Layer 6 of a small transformer language model trained on English Wikipedia (10 layers, counted from 0, width 128). Numbers have three digits each and are written without spaces.
A neuron adds its activation times its output weights to the MLP's output. To switch it off is to set its activation to zero at one token and run the rest of the model.

Output weights of the MLP neurons that the questions are about. A number n stands for (n - 500) times 0.0016.
n8: 567602492464495416487549475619415500690394635628433617533470423708532715504469470587451495535491568593516509585442501552494517525443601378418694539464305460596429563340325448533628617427336462416478569408459594519624399394498462439371626542498503541544437456525443552432515477450404615494358334447533566449639501542458687380522407607499423530460375532646397533695589393519616515449467
n18: 532431531440616476460325478670603242480396623470361550548245618595408371435608527429499279556325617537595466496447557350420474472535373550595352428542445479531476579509405386438531491332575562522399501614627494517751408587625557580352586557421560515591528542602520446404354464561570294632501493408574485380515601564466642365544559652423541471622489534456544436725484496445422485413449
n23: 528570384550521517395477534477478557542446493503493475608377350538453631524437488434362966520491576510431472458617421582355773305533534613477546419600626535461606551575610507616528333572466479397592545527425388482393516502661772446560333624462532615431609519546458558596433549393530410465489411322575547507413569488539406487627389534545506399475524645465386444540595452639419550617501
n48: 490459466432457488414598377614629458593386512487536659474504290607559529352487446450671350545440522442439505495517496486525529522416664349460673515386649584507482388457432471516492460441365565459322487695475632539457599529463470425414455635590438677662502445494549556571549457514383358465618524667419593465693394388512405464486299753386529483509620366437453528525493644313365498369551
n97: 484389447463376548665593577698520564498388439495554487461263488563530467682416546352542377385472535488396622516396592642449604538673714579533421405495488425469336530329514480391703482516421592533402308482444370458474506601463486429422402571498589374369479462492487560431583440343524551509494478517512560563329274598478676564532432388566527328709462510447490455499435419524394628396642
n103: 518584558539498541440548374433601430360447516355426447450377497552517529545490479593544208405507534512463616544405339539622447648568497536414435464539611407510461487467386314466450597610427534549449334593625437562614483518584452477584429591434466570670318612431397446474528305476603468573478464526334314521429385485543579514487533527422590374582442352487592450690354491501609275247529
n114: 444603468566567520601497451534525492507424497479344556437581601500404495639501438595422728476606431306595494402386609496412428444518379475319596416442504628448561594657703527498541544500639449486507489367550471613529386467439493494302623338528524436503364462473422478434489620439571530677487504514448478492630716550583554451582514650474464589555584620420411465522529576461377343380638
n116: 428537391530374601560591380475440518547572530443527531429506667493515518376599427510439514400562465526553438482424453425628629535334328344668592532385375543686585648383544481666183584500518519631501537488430577642610542395502477648391710324367497565543379648446495379581477491722631557407433462467480475374697577429479373301531442665441599512386535555280678477516532491451543391576421
n124: 545469464463397409660524623488382554598266532422328494489375499433645516504418701452612334521348494486391490515643471560431495568528486608570555478589557464352490556562475426637596415533584511531295413405465555552562450587523436692382604606488457418597385489488525478479560561543665417578344350566353515457357640428401534564654463479440464502305506640399483460579503447564286334473589
n166: 488546608623582515543585377469537574567461500496623629465556429421604312476689476450476616498531570554591491494527622639573515620479423731566389350393366698577496529437482601483467377434672463416560442372536556388479411582406490465354650330532570415410445533563481595436481512513487477426461526618416564348556486552431494359544507401629468465430513480511594535509544532656556643435609
n167: 532532481495534503610587390498482578514533444625443466482400383628418486502622455630615443634379544609448399347492387625508612580447666374462552616510666420525443620288275449349519551453587492517334469531485511391422542411498464470567513530502580623433588382575451388477434510439467404555626524498475657416521424512554701434419632469383461517529556519397472512549402367538435507509539
n212: 506513521559467421572379576228593350582480614487508583555653429518490521465546477364574557534484450622402488581438592628616463418474485469725491474555578339609564552565543370411567430396470347509622396432370334524571608604621484467429514504623528449446460539421483489547485447494424483430500488449321385511561662474585474385400368621471553472564462576524583482532529604575433532396423
n216: 481514616511358544433466511411380420431500521471610604354526364559516546508432404578513586444558553488371582487540497762507542593385526340475800580520592617466589456502426494512508489394635545480407433571499485695608533564367377587623560556391376542548511635400538546352543452410589347475348514403537416542567514569385469517479492678515458592550451520360317366439451563452496570456509
n230: 464372552539390424606540532467438516371611579506490549514468607596396537592571601485511439439413602440492562651518523353368582311390408449435514443536621469542372443424433450605313310525550612609515463612411329478369348427494430504520608492453475497427444596431462436609329352512503415600468461523545446512403390556530371381484457704547333557648430583399528459351497516750428502399535
n240: 307457524586552461429483471515395381515467566594428491369643463571510440555471517637559361502470430488402395460440459280518448431535523637378416559493494503451605399528311428648352607510563575508512379245396573628319466682283567543447609536645452332460452478615653505344383436466602526498478476273486601449444493569502405567470451410561458607492547497433548544577473504610531377433442
n243: 478556311486429619505615516562618459486568496561514446531446593517589450381566530533539383500413390650569597432473508558617523503480672564503485677525579365545410435617569467544431539446456499543379618500525505431558554599497495487416448502481387427518505464640497514358425736427623672517535251472484607554477431653396640474525452419413649313650536467625477637598558336498418464587509

Each question names a token from some text and the token that comes next. It shows the activations a of the neurons there, in the order above. A number n stands for (n - 500) times 0.024.

Then comes g, the gradient of the next token's log-probability with respect to the MLP's output, scaled to length 1. A neuron's effect is roughly proportional to its activation times (output weights . g). A number n stands for (n - 500) times 0.00069.

"ard", then "iff"
a: 515521495507490522509503496502498495502496515502
g: 503474436624678600597749643760474483549623550531498545567525636505449587435420467707603409431721464429512398517470307527773529697544500407559554495399452560501671501371588497369463267347724708470372240474427593534376632361502386406653340338322732385526570495482685564549415607467633247139499669477502535370648223333528568445256563274654662510652743442429591571358515507694717548551742
Which neuron, switched off, raises the next token's probability most? n18

"et", then " them"
a: 486493508505483503497468513502513508498501497498
g: 386587306577565244590469468447685478402536551477483325523565606543757281614462238614727490402288565600490424499579377369483498494416369236568466387424702500521587390529467790567465386586468247378476248294429368646465365766560114424663473623531634406380273463584720552511668434420634700762638528437426651301426427527388519508478374431392755282554433381509585547422460629462368447415567
Which neuron, switched off, lowers the next token's probability most? n8

"ens", then "ion"
a: 519491523497502495495492479504510491501508499498
g: 346282727431548485450661521329500508601359375585390512439479676509623711269506522409529486242592317447546644365371439367448488471444412516429505464615645591459658420639511597529474578799535721507820658643294509470457604513588751481690603537343480382411630629606257418645282395357515304595503391186500515498461576703590430509428394504482626785408491516577356713696454686568312337727306
Which neuron, switched off, lowers the next token's probability most? n23

" be", then "at"
a: 510496496414490514496500503572499486684494494281
g: 541508579410432677290628593392228647392336309410608523565488450528338380461595512622553435508644648693402574576523751340497526451892444639496342217421381699311655485434374375711795451689466574437529288695436650637444454541623617620388442477415537514507378376673480246402401412447519454420501498429647330603312481629550454603442872575601396464455626373531612585563349274539774444492532
Which neuron, switched off, lowers the next token's probability most? n243

" on", then "-"
a: 497487520504493480504505466493486495477491478507
g: 539525214705654391364537496633551286355507225734511498574403469441451568463552532548508374594440364330665224532550511497668435375692579278284276516501435514376466448648396358404570350410387601660339563543538537364745483310287406703484413514434581393241658501583757455529587614362463457323517509402643599489712546619484484461372383614506688025669616543703397395587508560621581473400556
Which two neurons, each switched off alone, lower its probability most, in order? n124, n216

"at", then "aw"
a: 507521500498503511511500487514503499500521517497
g: 576427715556210619512239430391787617532377370479456328482552642410741633662415598668442542233681547570516451402426430421617575504711395643676644486336673379435673414533363595520393465577384616518420576583431198593474525624352490661421560658410546740390330817506510641645456402664636630517487479468675520520466706425521445315592475722425219665713378594359337593536411357371519416494355
Which two neurons, each switched off alone, lower its probability most, in order? n230, n103

" as the", then " opp"
a: 500489500478504504502497497517508495487467497502
g: 490684553531444501407438355495456470509372508533437416552646597333436236344383459703335531382168543461455594352408599531529343289485520319490708378598554642276468450325542610344396413537532345156597689357363520606818712592490572481532436561654626585676324217415462757479436593596713713559627626437498197389550470524450571594311515562465632314501457350462339634393674700369547367496552
Which neuron, switched off, lowers the next token's probability most? n230

" As", then " the"
a: 498498512498402500510500500502481500496495499476
g: 294439038507497519424713218337420647416561541524418328385572447647799446626376447428375614458629647624336449654603368446530486462533547318554590384489656505591424373630493447266586351614525500570710388492525484532861494458359413643503601370421612753568570448307610386406378329424459451260342456384629509439675558622551377439604510449328620377415501391692514796540444373663615331293511
Which neuron, switched off, lowers the next token's probability most? n97

"av", then "o"
a: 507518477447493524507484505506505649496496509516
g: 553562406405364335676588550481683306766485497492846560325407456446309534261557319393594616615104559717634471451369581557928518698584291583619543393383430574377473651737479360539731418453335512403391437450677630752330571511531344529556433608579538656591422516504533396434376504375563479412405498456614595566583382538584541403482704424660488553228399616472561609582254511526493365487665
Which neuron, switched off, lowers the next token's probability most? n212

" |", then " at"
a: 501503516490481502515521485502500493492498499510
g: 438337498312638411574818403497495323661539384537551349409461602697582413278538432553555332363218442548400276283476481572494509229424395206431557578620469550528493396578567339420496305595574546363447788407418363573664702839473487399487431490429292714512596465671497395754505542623709278479510510585596356738661468432404375582588555530410545523349543600600448596821548521665508259488430
Which neuron, switched off, lowers the next token's probability most? n97

" by", then " Sw"
a: 498554512490503420498497486500499482500505474497
g: 561607640588734545606127430421407553369457460428455582492356708730494543702536533367443638625578676554529504676326266673687711620425743599337420559493802495694523466628655652629384402323577732675576535367427421551490385433452400389457563418586419306558554497541431264314589468564422546517595582573596701336493499497412460511429469408751485502487643248311656465383568277326446769389294
Which neuron, switched off, lowers the next token's probability most? n103

" h", then "it"
a: 493483498410622483503499763513510494491529504474
g: 573534654590387548664352376582512591447461452373597311506630684379380472483265440493335487496530783520718703392392442734587508401768593539323473479642432643335496389484611600487511657728580546427665424543618376487287577374660283593322578538353579249526292593792567339377537541524293709414337625634371717454536683532508488382511382367579375505389692594471290515346452484807328446476301
Which two neurons, each switched off alone, lower its probability most, in order? n48, n124

" Red", then "man"
a: 502506503502502512502505501495394524498507495486
g: 422444504415387633536759699627368729518416442589537616437521445416651478730217063462268490532700377463599515445510554526413487279449433271535728262459468513535588332512564625409395471393590340551283549379459408387651561363447537261354574559574424517443489434429759619611410555534474500369520475633314226592375559349590558364357431734325686417580285579325426670323443737565329480508479
Which neuron, switched off, lowers the next token's probability most? n167